Layer 12 of a small transformer language model trained on English Wikipedia (16 layers, counted from 0, width 128).
A neuron adds its activation times its output weights to the MLP's output. To switch it off is to set its activation to zero at one token and run the rest of the model.
A neuron's activation on a vector x is SiLU(gate . x) times (in . x), where the dot is the dot product.

Input weights of the MLP neurons that the questions are about. A number n stands for n times 0.0075.
n36 gate: 6 -1 -36 -1 9 -53 -20 -26 -22 0 -20 21 32 16 -21 18 87 -16 4 22 4 4 46 13 -42 -21 28 -31 21 21 -11 -16 9 -60 -1 -30 68 26 -41 -10 -47 -31 -87 -13 0 -9 4 41 10 -8 -19 -50 -32 59 59 -1 -13 -18 -38 -35 22 -4 -24 24 -4 -89 4 -38 24 44 -12 18 28 -24 3 7 -34 13 23 -3 -33 33 21 -40 -11 -3 -17 3 -35 20 -8 55 7 29 34 36 30 33 34 12 -31 12 -2 34 -11 -36 34 13 29 -20 9 -12 2 6 7 -53 27 -19 -12 28 18 24 -16 -18 -22 11 6 -5
n55 gate: -14 -10 -20 33 -20 -7 -3 -37 -5 20 22 -32 -20 -18 21 -2 56 14 5 25 -5 -7 -19 8 42 11 -18 -13 -13 43 39 -11 20 -43 -20 0 -34 -16 -11 -56 -36 22 -25 2 -50 -6 27 -4 -43 10 9 -2 -15 6 -43 -13 -61 21 0 -31 27 -18 -17 11 11 -11 -15 14 -16 -43 -48 -17 -39 -17 63 10 -5 -52 48 -10 -28 -8 34 13 3 8 -26 -17 -6 3 16 -2 -27 -49 43 -25 4 32 -21 55 33 -11 -7 5 -22 13 -10 20 -61 -10 18 -7 -15 30 12 -5 12 69 69 -25 -11 -43 15 13 9 25 -48 2
n68 gate: -17 33 30 19 -22 -13 9 2 -43 11 26 -31 16 -18 18 15 21 24 -38 5 32 -28 17 6 10 -2 -6 -4 -19 40 8 -9 -13 -38 36 10 21 -18 -11 20 -14 -14 59 -17 12 13 7 19 18 -24 -65 27 15 18 62 45 43 2 0 8 35 -13 18 17 -5 56 2 -10 22 -33 -1 -32 22 8 30 29 -13 8 -4 -19 0 55 -29 -2 17 8 38 -30 9 28 -7 -1 25 51 -18 14 32 12 -14 32 -7 -6 -86 -23 2 -23 7 -2 33 14 22 -31 6 28 2 14 -25 5 -19 -13 -7 -70 6 -40 -9 -2 23 -22
n109 gate: 24 -32 16 22 8 30 19 -52 -26 74 -42 -46 11 32 19 -13 10 8 -7 -37 31 35 11 -57 -4 -14 -26 -45 -2 21 -5 -48 -7 -4 14 -63 4 37 26 -22 53 1 25 -17 10 13 -28 24 27 -24 42 -35 13 0 46 5 -16 62 -18 3 -69 16 41 23 -8 -33 -18 22 -37 56 0 -50 -8 33 -46 -43 -3 -30 43 25 11 0 -3 -17 -58 -4 -2 2 -56 13 14 -53 -18 54 0 8 -16 5 -14 16 -17 -36 5 -9 8 27 48 57 -48 -9 35 -14 -17 -22 4 -30 10 0 16 -13 -54 -33 -4 8 57 0 -29 -63
n136 gate: -12 12 -38 -22 -26 -2 -50 11 -32 25 -34 -16 17 38 14 -44 -38 -25 -41 -42 10 -66 30 66 12 6 -24 -18 3 -3 19 -11 23 -61 35 -22 -7 7 -28 30 -20 -38 18 20 13 -24 37 -10 -23 3 -5 13 -20 20 -25 10 -23 -77 32 14 16 -24 31 12 30 -26 35 -13 8 6 38 -49 -43 49 7 33 11 10 15 24 -6 49 6 -61 -77 -15 -41 -11 38 1 23 -56 -13 1 0 23 -5 -31 -20 -10 5 5 -43 1 -2 29 24 -6 -4 54 -26 24 -19 3 34 -31 -2 37 21 15 -57 41 19 11 0 27 -67 -16
n226 gate: -4 39 46 0 -4 -41 -68 62 29 25 -23 46 1 34 53 -22 24 8 19 3 8 -44 -37 67 -5 4 -7 -7 82 -22 -85 -37 22 46 -16 -17 -32 -52 -33 -53 23 23 -7 14 -34 35 1 -1 24 -11 -46 -23 45 13 8 -1 58 -37 13 1 13 -8 -12 -47 -55 -27 -56 37 -37 -27 32 24 -1 30 -9 38 -24 -26 -27 -15 38 -16 37 -7 21 5 -59 11 -51 27 20 -3 27 -39 5 -41 15 18 27 16 49 1 10 30 -4 1 34 -28 45 -17 18 45 23 -22 28 7 36 -6 -33 10 -32 -7 9 0 -2 45 -6 -30
n279 gate: 30 8 -9 9 0 -75 26 -30 -48 34 51 17 -44 67 40 -66 -27 -36 -47 -20 18 -23 42 17 -32 48 2 18 37 57 -29 36 1 8 81 -30 23 -10 -28 5 -30 -10 48 13 0 24 62 0 -4 -4 -29 13 40 46 -2 27 -51 82 10 -59 25 -31 0 49 -44 -21 5 -18 -4 -19 -15 9 -27 -24 14 57 0 -40 -9 11 -54 51 -28 -52 -22 -8 47 11 9 -7 39 49 -4 17 -6 -34 -15 26 -58 8 52 -37 -30 10 25 26 -23 -41 19 -32 -22 -14 49 -18 -41 -1 -23 6 -11 -17 -14 9 -43 19 9 13 36 52
n36 in: 35 9 1 5 10 -23 -53 -31 19 -15 -37 -9 -30 3 -12 19 2 7 -8 22 71 55 15 -6 -2 14 55 -3 -4 -23 -11 -29 48 -20 2 16 -9 -46 29 -12 -15 -49 33 -28 9 -38 -21 32 -6 -2 61 -28 2 -14 -8 -6 36 -1 -49 23 6 42 -49 -9 13 -67 6 -6 -13 4 18 -24 27 -12 31 17 21 -1 15 -39 -44 52 -5 29 23 34 3 11 -44 -7 -1 -13 -7 3 -25 5 -9 18 55 -3 5 9 15 26 -22 -33 6 28 20 -28 -9 9 21 -32 26 -9 -30 -31 -29 38 -5 -28 16 -4 -22 44 -15 -11
n55 in: 23 31 2 -16 -33 21 5 40 -53 36 55 23 -14 -42 25 59 29 42 3 -14 -62 21 -17 -7 -47 22 -22 57 13 19 -17 11 17 32 10 8 14 16 -14 23 -7 -1 -3 -17 4 11 15 -8 -8 10 14 -60 17 20 4 29 2 -6 -13 40 -29 -30 -27 -34 47 3 -10 12 -12 -24 -17 18 13 -3 24 -14 5 3 22 -15 3 -26 -13 -25 56 -4 -92 -5 13 -24 28 9 38 0 -14 50 -16 -13 -5 -4 -24 46 3 2 -32 7 -66 -10 8 -35 -23 35 39 35 -3 61 -13 -32 -85 -33 -74 -6 18 -11 23 -21 -9 7
n68 in: 16 26 -5 38 -60 21 24 -2 6 -18 38 -10 -75 -14 -5 0 18 -8 34 -18 -4 44 -7 -37 -25 -57 -7 14 36 6 -2 4 -30 -25 34 -35 -9 66 7 -28 -21 -1 9 7 -27 -14 -24 -13 -11 -22 -45 39 -12 -30 9 5 -44 46 1 -18 -2 -25 -23 34 -6 -18 -65 15 36 22 23 -6 -40 41 -39 5 14 46 -24 -8 16 -11 41 -5 -1 32 -6 7 -27 -27 26 1 -3 31 28 -6 -21 2 13 -12 -10 43 -8 -43 3 21 23 8 10 15 -18 70 6 29 -6 -22 10 -3 -2 13 -11 11 53 16 -24 -13 21 -15
n109 in: 0 13 -24 -54 22 19 3 -21 -42 -5 7 -11 -10 3 27 38 -12 3 9 -48 12 11 3 -7 -6 -18 -52 -26 9 31 -33 18 9 11 7 3 8 14 6 62 32 17 18 -23 33 15 -33 -6 -69 -90 49 6 -84 -16 -15 -4 60 6 2 6 -39 -41 45 13 4 17 11 13 -6 -25 -38 -4 24 -3 7 5 -34 -27 -10 -38 24 14 14 4 -25 -53 -14 44 17 12 -15 21 -13 9 -25 63 43 7 -83 -47 2 -7 6 24 -61 75 17 -11 57 61 -49 20 10 4 63 13 -22 5 -22 36 24 6 -2 8 8 3 36 -4
n136 in: 28 10 17 39 19 -9 -11 8 17 -46 17 -4 23 -70 65 37 7 25 53 -12 -4 51 36 -9 -23 -45 34 9 20 7 16 10 -11 -29 3 -5 31 15 8 20 11 27 -17 -1 26 -19 -9 -3 9 16 -17 31 23 33 -24 12 -28 -59 -36 -24 3 -13 -20 13 -49 -15 18 -48 -57 25 2 24 -18 27 35 -20 50 11 0 -2 37 -19 -3 8 -28 -4 3 17 32 -46 -14 -70 39 66 7 32 -4 -4 33 -54 -40 13 17 68 12 37 -9 -20 -11 73 6 -5 3 15 -13 -23 32 1 -56 -19 5 27 -20 2 -16 -9 38 22
n226 in: -25 -20 -31 -6 7 57 44 -50 2 56 39 -17 20 -24 -55 20 17 -34 6 33 -15 41 42 0 -55 21 7 -38 16 -1 1 9 24 -25 -32 6 54 -3 5 -13 3 -42 -29 24 -8 28 -26 -37 29 -51 13 -76 8 5 53 2 -12 -14 -27 29 -62 15 33 29 -20 18 32 17 47 -46 4 22 73 -5 -34 -5 -20 -14 24 -4 21 -13 -46 -3 56 1 46 -17 6 14 9 49 -37 14 5 0 -9 13 -16 23 -57 16 -34 -3 2 34 -13 -39 -4 2 -49 5 47 43 23 -19 10 -15 18 24 -26 15 22 -16 -10 -9 2 -51
n279 in: -3 -34 23 14 30 -42 19 -21 -35 -7 38 -68 -20 -75 20 -30 -94 -10 -3 59 -6 31 -2 -14 -24 -5 -22 17 -4 -10 -12 31 -16 -17 -22 20 -1 2 7 -1 -18 37 -3 -60 40 -9 -13 42 35 -5 -30 29 -6 3 19 35 -60 22 -24 34 -6 15 -44 -14 32 -5 11 17 31 -54 -19 -15 29 -13 37 9 -15 -23 27 47 35 -17 -46 12 -19 3 28 29 35 -70 -12 -20 -33 11 54 20 10 -5 1 33 -56 20 61 -9 22 -27 -33 26 17 -5 27 7 -54 35 1 -6 0 55 -16 13 37 -26 -4 26 4 -17 -13 43

Output weights of the MLP neurons that the questions are about. A number n stands for n times 0.0074.
n36: 9 -69 -28 15 -36 -18 -11 -10 12 -79 -2 19 -38 4 4 46 -41 -11 30 10 25 31 -31 -33 -9 5 21 -41 -15 -18 14 -30 0 7 -48 20 -10 6 40 -9 -5 -5 54 -14 8 -39 -6 -9 -7 2 42 -37 24 -19 -32 26 -21 27 17 31 -12 54 -13 2 -27 -34 49 -41 46 40 -12 18 2 12 13 18 16 -4 -26 -32 -48 12 -10 4 27 2 41 9 35 -13 30 -8 4 -19 31 41 -28 -15 36 -13 32 8 -21 -5 6 43 31 -46 -16 -8 26 -39 8 -44 -23 -9 3 -10 4 40 -45 -46 45 23 34 37 6 26
n55: -3 -9 21 16 2 31 18 -42 -18 -40 -37 10 14 24 -2 2 13 -32 3 10 -3 8 -20 -25 30 -9 0 -3 -33 -16 56 4 -22 1 20 13 25 -23 -56 -34 -26 -40 -15 -4 -41 26 32 5 33 29 4 -34 -14 22 -25 -5 -1 37 10 19 11 -18 10 -1 -1 -14 -3 1 -8 38 -18 16 8 13 -55 -1 -3 18 6 -42 -22 -11 4 -1 -26 31 32 -11 -13 27 6 1 9 19 5 -23 6 32 27 -5 61 0 29 -10 22 -24 -4 19 29 31 -41 23 -24 24 34 -2 -24 -28 -8 1 3 -38 -28 18 60 -11 13 4
n68: -14 36 -29 11 -17 -21 9 56 15 16 17 7 -9 -23 9 59 -26 14 -1 -2 -19 -13 34 -17 -22 22 -4 18 -31 -38 -27 0 -13 11 10 6 -14 1 12 -18 -53 14 46 18 26 -11 10 -37 37 11 24 -35 13 -21 7 -14 9 37 -53 -1 22 4 49 1 11 21 9 -4 19 13 11 21 -15 8 -12 -23 13 -5 9 -8 29 45 -3 -43 2 25 23 11 -29 -22 -45 4 1 6 -36 24 68 -29 -10 19 38 -39 6 52 14 -46 -1 -4 -20 42 9 -8 -22 6 5 29 51 -10 40 -1 33 -61 -23 6 26 -11 -11 -20
n109: 34 -25 -1 1 44 -1 -5 -4 -12 -5 -19 -27 -14 5 -2 -2 29 40 -20 -16 3 24 -31 -75 5 -31 0 49 -26 12 -54 4 38 39 -15 76 -57 -30 24 -10 -16 -19 7 1 -18 -7 -50 -31 28 -19 31 -10 -39 -62 -2 9 -2 3 8 -9 36 -34 13 -84 47 10 12 31 -14 -25 24 21 -25 46 -19 38 -33 -7 58 -41 2 -6 1 -33 -27 21 33 5 19 9 -31 11 30 -12 4 0 -6 13 -21 -24 -42 3 16 -14 2 -10 -17 -4 -14 12 -10 -20 43 21 6 9 26 -6 -9 58 -3 27 -17 -12 -15 51 8 -57
n136: 28 -18 -35 -10 -57 -20 44 -23 23 -39 2 -11 -27 -27 55 -12 1 0 -47 -4 42 -11 6 -27 3 -36 -28 -18 19 -1 17 15 10 -18 -14 36 -37 -25 -21 -12 -30 -8 -6 -57 21 -15 14 -24 4 21 15 14 -11 40 19 -3 53 7 -31 -27 26 -40 25 15 -6 -12 0 10 35 -9 -19 24 14 9 -26 -11 -23 24 27 -23 16 -39 5 -10 -4 34 17 13 28 -4 1 10 -18 -63 22 20 43 -5 35 5 -2 57 -37 32 28 -40 -20 4 -26 -46 2 6 -6 -7 -14 -35 70 17 -18 -27 26 4 -46 14 39 44 38 -45
n226: 20 64 21 -9 13 2 46 -19 -10 13 17 -19 14 -68 -12 8 -19 11 -8 -7 6 -28 48 -12 -5 17 20 -23 -10 -10 -23 -19 -23 -7 6 -4 15 59 18 17 -7 10 17 21 28 -3 -1 24 -44 10 -23 5 7 -9 -36 22 -37 18 16 -38 20 -10 45 4 9 -6 31 -11 -7 3 16 -8 -34 -3 -33 -8 25 24 34 -9 -2 -18 -18 35 -22 -23 -39 43 -39 -27 -8 3 3 2 -5 35 43 -55 -5 18 3 -45 -25 -4 -38 26 21 -68 7 10 10 60 8 3 -68 -22 31 -58 11 -7 39 19 0 20 18 10 -49 53
n279: 23 27 -30 10 -36 50 -12 14 7 -29 -34 -19 9 -40 11 -9 38 14 36 -16 21 -11 -31 4 9 -16 7 20 34 -2 19 -8 2 -36 12 -16 -13 -10 -1 -2 27 -29 3 14 31 -23 -38 -13 -9 66 12 1 -39 -52 -3 28 42 -29 19 -4 -3 17 -6 -64 -42 2 8 4 50 -16 8 -16 22 -23 -53 -11 -39 39 -13 9 -47 -43 18 59 -7 -5 -42 43 19 26 15 64 43 -3 1 -16 22 -35 25 2 -52 29 -37 -28 -16 -29 -9 6 5 1 -25 -9 16 -1 24 4 7 6 8 -31 7 10 95 7 -18 -32 12 -42

Each question names a token from some text and the token that comes next. It shows the vector x that enters the MLP there. A number n stands for n times 0.019.

Then comes g, the gradient of the next token's log-probability with respect to the MLP's output, scaled to length 1. A neuron's effect is roughly proportional to its activation times (output weights . g). A number n stands for n times 0.0039.

" at", then "oms"
x: 16 -7 -3 23 -32 5 -9 -8 22 -5 -23 19 -6 -26 -18 12 10 -22 29 14 8 21 -30 -17 44 11 1 -8 11 -8 6 -17 -4 -7 16 14 -29 20 -1 -9 -10 -26 -13 -23 15 -14 -1 1 -9 4 21 5 -9 10 -8 -18 -9 3 20 3 28 9 39 -19 18 27 -13 -37 -25 2 15 -2 -2 15 42 -1 -16 -7 33 8 13 2 -10 -29 30 3 62 -18 -43 5 23 -10 12 -7 -6 -12 -42 29 10 8 27 16 11 13 -15 55 18 -26 33 -3 -26 14 -22 13 -24 19 -19 10 -22 -5 2 -19 25 -13 30 22 -23 7
g: 3 29 -53 29 -16 -11 28 0 19 51 40 16 1 2 11 -7 18 -31 -17 6 -39 -12 -37 -8 -4 -8 -22 41 -3 -19 16 2 26 -2 30 -12 0 -8 -73 2 -3 24 23 -6 -37 -2 -14 34 -51 -3 3 46 -1 29 -6 2 -25 1 -10 -12 32 -21 -7 -22 15 -35 18 -31 2 -17 22 -8 30 22 -18 -30 -18 1 -21 -24 4 6 15 -33 8 -12 -31 11 5 23 36 9 -9 45 -24 -15 33 33 -14 -25 -13 16 6 8 -47 25 -14 21 -15 10 -19 15 -13 -21 36 -15 -23 34 9 13 -2 16 6 -2 10 10 25 -5
Which neuron, switched off, lowers the next token's probability most? n36

" c", then "ertain"
x: -5 -14 5 -13 22 -16 8 -2 3 3 20 -30 8 14 -11 50 -9 -16 17 16 -4 -4 -25 -40 57 -13 -2 25 -34 -15 -6 -1 7 -13 14 60 5 -17 5 -11 -29 7 5 -2 16 3 8 2 17 -25 13 -11 16 3 28 1 -11 -15 22 25 -3 22 11 -18 -3 -15 18 -30 15 -8 22 16 -8 -6 31 10 -20 5 23 9 -3 -14 5 4 18 6 42 0 -11 15 24 -15 -18 -1 -22 8 -24 -15 -11 2 25 15 19 -1 19 24 45 -38 -2 -28 -15 -3 -1 0 -7 -4 10 -27 -3 -25 -8 2 -5 -17 36 -11 -1 19
g: -13 -15 35 4 4 -10 11 9 -2 14 6 -32 27 -10 -8 -16 21 20 -12 8 4 -36 27 15 -8 20 -9 -46 -10 9 25 44 -11 -12 47 -13 1 4 -20 -1 -19 -1 -8 -7 1 37 -5 -30 -1 -23 -1 22 -19 41 29 -20 -33 23 -42 -1 -4 28 -5 28 17 9 59 6 4 -30 9 15 -8 -15 -7 -12 25 1 -6 -32 -11 -20 0 -45 -48 12 1 28 -21 15 -2 -1 -21 13 -17 -31 18 -62 -29 12 -21 20 -6 16 -25 -1 -13 -10 -21 -29 4 12 2 27 -2 -30 6 -4 33 27 3 76 -47 -6 34 -20 6 16
Which neuron, switched off, raises the next token's probability most? n226

" of", then " War"
x: 2 26 12 19 -45 -8 8 -6 13 16 -3 12 -11 -12 -8 3 -8 -28 16 10 -7 18 14 -39 12 -17 -10 10 19 9 28 -15 13 20 44 4 2 -18 25 -58 0 13 6 14 -4 -29 -7 -9 16 -35 4 3 50 14 -15 -25 3 54 21 -15 17 -5 11 14 -9 48 -1 -30 -2 39 -10 0 15 -5 46 25 0 2 24 -40 17 25 -7 -7 10 9 53 22 28 -17 -2 11 -13 -43 44 1 0 -8 21 -21 33 0 -5 -34 -42 14 0 -45 2 4 -15 -3 3 -2 4 -3 -24 -5 14 2 -12 -27 15 7 28 6 -18 -4
g: 0 16 21 4 0 -4 36 -8 -40 4 28 21 -20 -10 -9 -42 5 37 -28 -41 -29 17 -28 5 -21 -37 -13 -18 -39 2 17 5 14 -45 19 0 -14 12 -3 -6 -17 -70 -11 -24 -35 -26 12 14 19 29 -18 -13 -51 15 -5 -17 19 -28 -4 -18 -19 -17 -4 -16 -13 8 15 -5 -14 -14 39 -16 8 -37 5 -33 6 6 -3 -21 4 -24 -3 10 4 26 5 2 17 -9 19 -5 41 30 -16 12 4 -21 -12 -1 -34 7 -28 19 -10 -14 26 44 -2 -8 -13 -56 -26 -14 29 -33 -31 -45 -11 8 -19 26 20 18 27 -14 -7 35
Which neuron, switched off, raises the next token's probability most? n279

" Soviet", then " inv"
x: -22 -2 11 6 24 0 0 1 27 15 -2 21 -19 1 10 14 12 9 7 -1 23 -13 11 -12 3 -17 -34 19 25 -11 45 15 -13 15 40 31 -5 9 3 -5 12 -3 31 -1 36 -26 -16 -5 -7 -16 5 -16 16 -4 -18 -19 1 11 16 -8 -20 -2 -4 5 -30 -3 17 -32 18 28 7 -12 -25 21 -16 37 0 36 31 -3 -12 -11 -20 -15 4 -3 45 27 -12 1 -5 4 -5 -68 -24 7 -53 -20 -18 3 -4 31 -24 -11 -47 9 32 -21 9 23 -4 -16 13 -29 -4 32 -19 -24 -9 -17 -34 -14 17 11 21 6 42 -18
g: -27 -17 17 -26 0 -21 -19 16 -13 16 10 33 38 -7 23 20 -13 24 13 16 3 -4 5 11 16 1 29 -14 13 12 27 -6 30 18 -36 -16 13 -2 16 -14 -5 3 -5 -31 -1 -5 -16 13 13 -6 -22 -16 -22 34 -10 4 5 4 24 40 24 14 18 -6 1 -21 -5 24 -12 -23 26 7 -13 -22 3 35 -55 -7 -11 -15 30 11 -11 -50 51 2 4 -45 14 47 -41 10 5 -13 -24 13 -12 17 23 14 10 -43 2 46 -5 19 19 40 10 -2 5 -12 52 -47 -11 7 1 -9 -9 -61 43 -35 -13 4 -30 11 36 25
Which neuron, switched off, lowers the next token's probability most? n279

"yd", then "ro"
x: 6 -11 24 -21 6 3 16 -10 30 32 -23 -1 -4 16 -24 9 14 -25 3 14 31 28 -14 -5 43 -1 -3 22 33 -31 -10 -7 4 -8 8 26 -28 13 -16 17 1 1 7 8 -25 -19 11 3 -17 25 20 5 -3 -29 -4 26 14 -13 0 6 -3 -4 8 -22 31 -30 -2 -41 37 1 30 -25 -30 -13 -25 13 -35 36 26 18 5 27 -20 8 22 32 38 -19 6 -10 11 -21 -10 -13 -14 40 -43 29 12 -17 30 28 27 -23 -20 33 -14 -16 8 -17 -17 16 2 13 -75 3 20 14 -32 6 -23 10 35 2 22 26 14 28
g: 26 7 34 -26 -19 38 -31 51 30 -13 -11 -41 5 9 -11 -23 20 -1 -4 41 -20 15 11 7 8 -18 5 34 10 14 4 16 33 23 -8 12 14 -20 -20 3 -10 37 -38 -52 -27 28 9 -5 18 -7 -45 14 -37 48 -21 -5 -12 -2 27 -29 -29 -44 28 -3 24 21 -8 -13 6 7 29 7 32 5 -13 -27 -1 -17 4 19 -15 6 14 -23 24 15 13 -9 19 -9 -31 -27 -4 -11 -25 -23 31 -5 30 -4 0 7 23 2 -8 23 -2 -30 7 8 31 58 25 -1 11 20 -30 13 -33 -8 10 -2 2 -44 21 40 -19 -16
Which neuron, switched off, lowers the next token's probability most? n36

" Ab", then "ra"
x: -6 4 14 -22 11 0 14 7 28 7 -21 23 -31 47 10 27 25 -23 -9 12 41 16 12 -13 2 21 33 18 -7 6 10 5 11 3 9 58 -16 8 -18 -30 -30 9 43 8 -20 4 -14 -11 21 -13 4 4 25 6 6 -2 16 2 22 2 -1 -11 -8 16 -9 -10 -23 -23 59 28 -9 3 2 -6 15 7 25 31 34 -28 -21 19 32 9 27 -7 28 15 13 -19 42 -26 -12 -38 -1 21 -1 3 34 15 33 23 0 18 -26 24 19 8 1 -6 2 4 -7 -21 -2 14 -19 19 -23 1 31 -8 13 8 24 2 -36 -7
g: 35 15 6 -30 -7 6 19 -40 45 2 13 -33 -15 25 6 6 -25 -37 -20 -15 -17 22 -15 0 11 1 -40 -19 26 -23 -3 21 -11 1 7 -3 12 35 5 13 -7 34 11 -5 -25 -25 24 -41 -12 -23 8 43 3 15 17 -2 -11 -35 -18 8 -22 -49 -2 2 41 -28 12 -9 9 -36 22 1 15 4 22 -25 -11 7 13 0 37 -9 -17 20 -6 13 8 -46 -18 42 -45 -55 -22 3 -19 -9 24 -32 7 9 31 -43 -28 -45 -35 34 36 -21 14 23 -10 42 3 4 -26 -12 25 -3 6 -2 -12 14 0 23 -1 9 14 3
Which neuron, switched off, lowers the next token's probability most? n279

" on", then "to"
x: -6 -21 0 25 -1 18 13 11 -3 -5 -15 3 -3 -14 6 22 9 -26 34 -4 14 2 11 -11 22 25 -10 0 -1 -33 11 -28 10 -11 37 4 13 12 -32 -5 -4 -12 1 7 24 -9 15 -46 10 -16 9 1 -22 15 1 -13 24 -26 -4 -19 15 -12 27 19 11 43 -9 6 -12 14 1 -15 -1 1 14 -7 -24 16 18 -11 24 8 -10 -8 30 19 79 5 -15 5 -5 29 -11 2 6 11 -50 18 14 -6 23 23 8 0 -2 20 8 -13 20 14 11 7 -9 29 -2 3 -9 -31 -23 7 21 -4 12 3 19 -4 -18 -22
g: -9 -15 -32 37 -8 46 -2 21 -27 53 -5 5 27 42 -44 -1 18 10 20 -3 13 -33 11 0 2 1 -13 36 28 -21 -28 2 -38 13 -27 1 38 10 -13 17 -35 -13 -50 9 -40 -28 -3 9 -4 -29 -9 -20 23 -42 23 -7 8 -3 -6 9 -25 -9 -47 12 4 1 -25 -19 -12 -21 -25 -13 17 -20 -2 19 4 -6 -15 1 -21 27 -7 42 -29 31 -17 -9 -11 28 -12 10 -21 21 -15 19 -8 31 -44 9 15 7 30 -12 -4 3 10 13 13 -16 37 -37 -37 -17 -18 29 26 4 1 24 -6 -20 1 -26 27 32 17 -42
Which neuron, switched off, lowers the next token's probability most? n226

"r", then " N"
x: -2 9 11 21 -11 7 -10 -1 46 26 3 9 -38 16 0 2 -4 -8 12 -8 29 -1 -7 -28 50 -1 24 -27 -2 -30 20 -41 2 -11 -13 1 4 3 -20 -8 -7 0 31 1 12 21 -38 -32 47 22 -5 36 10 -3 -4 4 -6 7 39 -5 2 -1 -12 6 -40 -23 -20 -11 -16 -7 10 11 4 -1 41 9 14 14 59 -8 -7 24 20 73 4 -23 28 -6 0 -41 -1 1 24 -14 12 2 -29 5 26 -5 -13 19 14 13 7 5 -15 19 -62 7 43 11 21 -59 2 -4 -3 7 0 -31 -8 -2 35 0 1 40 -7 16
g: -41 21 16 -18 -3 -45 20 43 3 -39 -8 -12 4 -4 -21 5 32 -34 -31 4 -22 40 -20 -10 -23 3 -6 -38 5 -25 1 21 -22 -44 15 -21 3 3 -22 -45 4 -35 28 -12 11 -14 -29 28 10 10 4 18 6 52 16 -24 7 9 11 17 -41 41 -26 -31 14 -12 5 -3 -58 -5 13 44 16 -4 -18 -15 -34 -23 -2 0 10 50 12 -11 -16 18 17 1 12 21 7 0 -36 -3 -17 7 18 32 7 -7 -24 4 18 7 -5 18 -12 -6 13 -9 9 -12 -3 -8 -27 -11 -3 -38 -22 17 -13 -28 -33 11 -46 18 -42 32
Which neuron, switched off, lowers the next token's probability most? n109

" term", then "inal"
x: -5 -30 35 -3 19 26 -5 0 59 7 42 -14 19 27 -30 41 4 16 -9 33 1 -10 -19 2 7 22 52 -2 -8 5 25 45 -44 -8 10 19 10 17 -1 6 -27 0 11 0 2 -4 -6 -30 -2 4 -25 -23 -30 -3 22 -27 8 15 25 23 -6 8 -9 -3 -10 23 -7 -18 -18 23 14 -5 -11 20 14 19 2 1 22 -2 2 30 13 22 51 14 48 1 -7 -31 -3 3 27 -36 -21 12 -15 -9 31 -14 30 37 -14 -1 -15 0 28 -8 30 25 15 0 11 18 -31 0 -34 -32 -16 -18 21 -13 33 -11 12 33 -12 -2
g: -16 6 16 -23 11 -25 29 12 14 18 19 -34 22 -3 -23 5 0 11 -11 5 -10 -4 -42 23 -10 13 -44 39 -40 2 -3 -32 -13 6 32 -14 52 1 1 -8 -25 38 -30 6 -29 -1 -19 -4 -39 -36 -23 -3 0 -38 12 39 26 -7 -17 -57 -8 11 -14 12 31 3 -60 -15 -39 -27 12 -3 -20 29 23 13 5 -13 -18 -6 10 -11 23 26 -18 9 -4 -2 44 -8 -20 -34 28 12 20 -33 18 -23 -5 -12 -4 34 2 26 9 -25 -38 -15 -1 -13 -25 -19 -5 6 27 25 -1 2 -11 -51 -7 -5 -1 -18 35 27 -21 9
Which neuron, switched off, lowers the next token's probability most? n36

" Andrew", then " Johnson"
x: -7 -18 -11 -16 -23 14 -21 -29 22 -9 -5 20 -12 -23 7 50 2 -3 7 -3 17 27 20 -15 27 22 27 11 10 -24 31 13 1 8 5 43 -11 -18 -10 -18 8 -15 20 -5 1 5 -16 -21 -7 -25 1 13 34 16 10 13 15 17 4 6 -13 9 -11 31 -12 18 11 -23 -9 8 0 9 -13 17 30 9 -16 -3 58 -4 -32 -6 7 36 23 8 46 19 -17 -15 -1 -7 -34 -34 -11 12 -49 -12 22 -7 0 -35 -1 -18 7 30 -4 24 4 20 10 5 7 -33 9 27 1 -29 16 -11 17 0 36 19 2 16 -5 14
g: 31 22 -12 40 15 -32 -3 11 -9 -8 25 -24 -33 13 -31 -28 35 -17 -39 8 -25 9 -11 -23 -8 -63 8 -18 -35 -3 -14 -23 6 -33 21 0 -8 -2 -28 -24 -33 15 -7 1 2 -4 0 11 44 8 30 18 43 11 18 -21 -7 33 5 1 -21 -37 12 -2 3 13 -12 -21 -9 -27 25 30 -14 10 6 0 25 -42 28 10 -8 7 25 -19 -17 20 2 -7 43 1 29 6 -5 -14 3 35 -11 7 -6 -2 -36 -20 -24 -9 31 7 -33 56 45 21 -13 24 -34 15 -5 16 -3 -30 -46 -5 24 -15 -19 -22 -10 15 -40 -18
Which neuron, switched off, lowers the next token's probability most? n36

" form", then "ula"
x: -22 -12 34 6 -26 -14 -18 12 45 3 -1 -30 8 34 17 29 -16 -12 -2 11 22 -5 -37 5 1 -9 28 10 -27 -27 24 47 -41 14 16 29 -10 -11 -13 18 -25 10 18 -5 4 -1 13 -11 5 -13 -23 2 -4 16 8 -3 16 -12 41 8 34 -28 -6 -14 -12 -10 -4 -35 13 36 12 5 -3 1 -5 26 -18 2 49 -2 -34 8 15 8 28 23 42 7 -4 -7 9 19 -8 -6 -31 15 -12 10 -11 -39 49 7 10 20 -29 -6 38 -36 23 -16 -3 -8 18 8 15 -5 -15 -12 -11 -17 7 -32 23 14 22 38 13 -24
g: 8 -23 -31 -3 32 5 -34 -9 1 13 -10 34 -15 70 7 15 -12 31 -2 -51 -28 11 -3 -5 13 15 -41 32 -8 -35 -12 -35 23 36 17 11 -22 -21 9 4 6 36 9 -28 -24 -35 12 17 17 -23 17 32 3 -30 2 -22 7 28 -12 27 27 7 -16 -13 -13 -5 -38 -7 13 -47 32 9 19 -18 -5 29 40 -31 -3 6 5 4 -31 29 13 -6 -5 -4 31 -15 29 -23 -17 4 24 16 1 24 9 -14 20 -4 28 -17 -38 25 42 -19 5 -14 -10 7 -22 -18 -7 49 -2 36 7 -34 28 -9 -17 0 30 -20 -20 0
Which neuron, switched off, lowers the next token's probability most? n226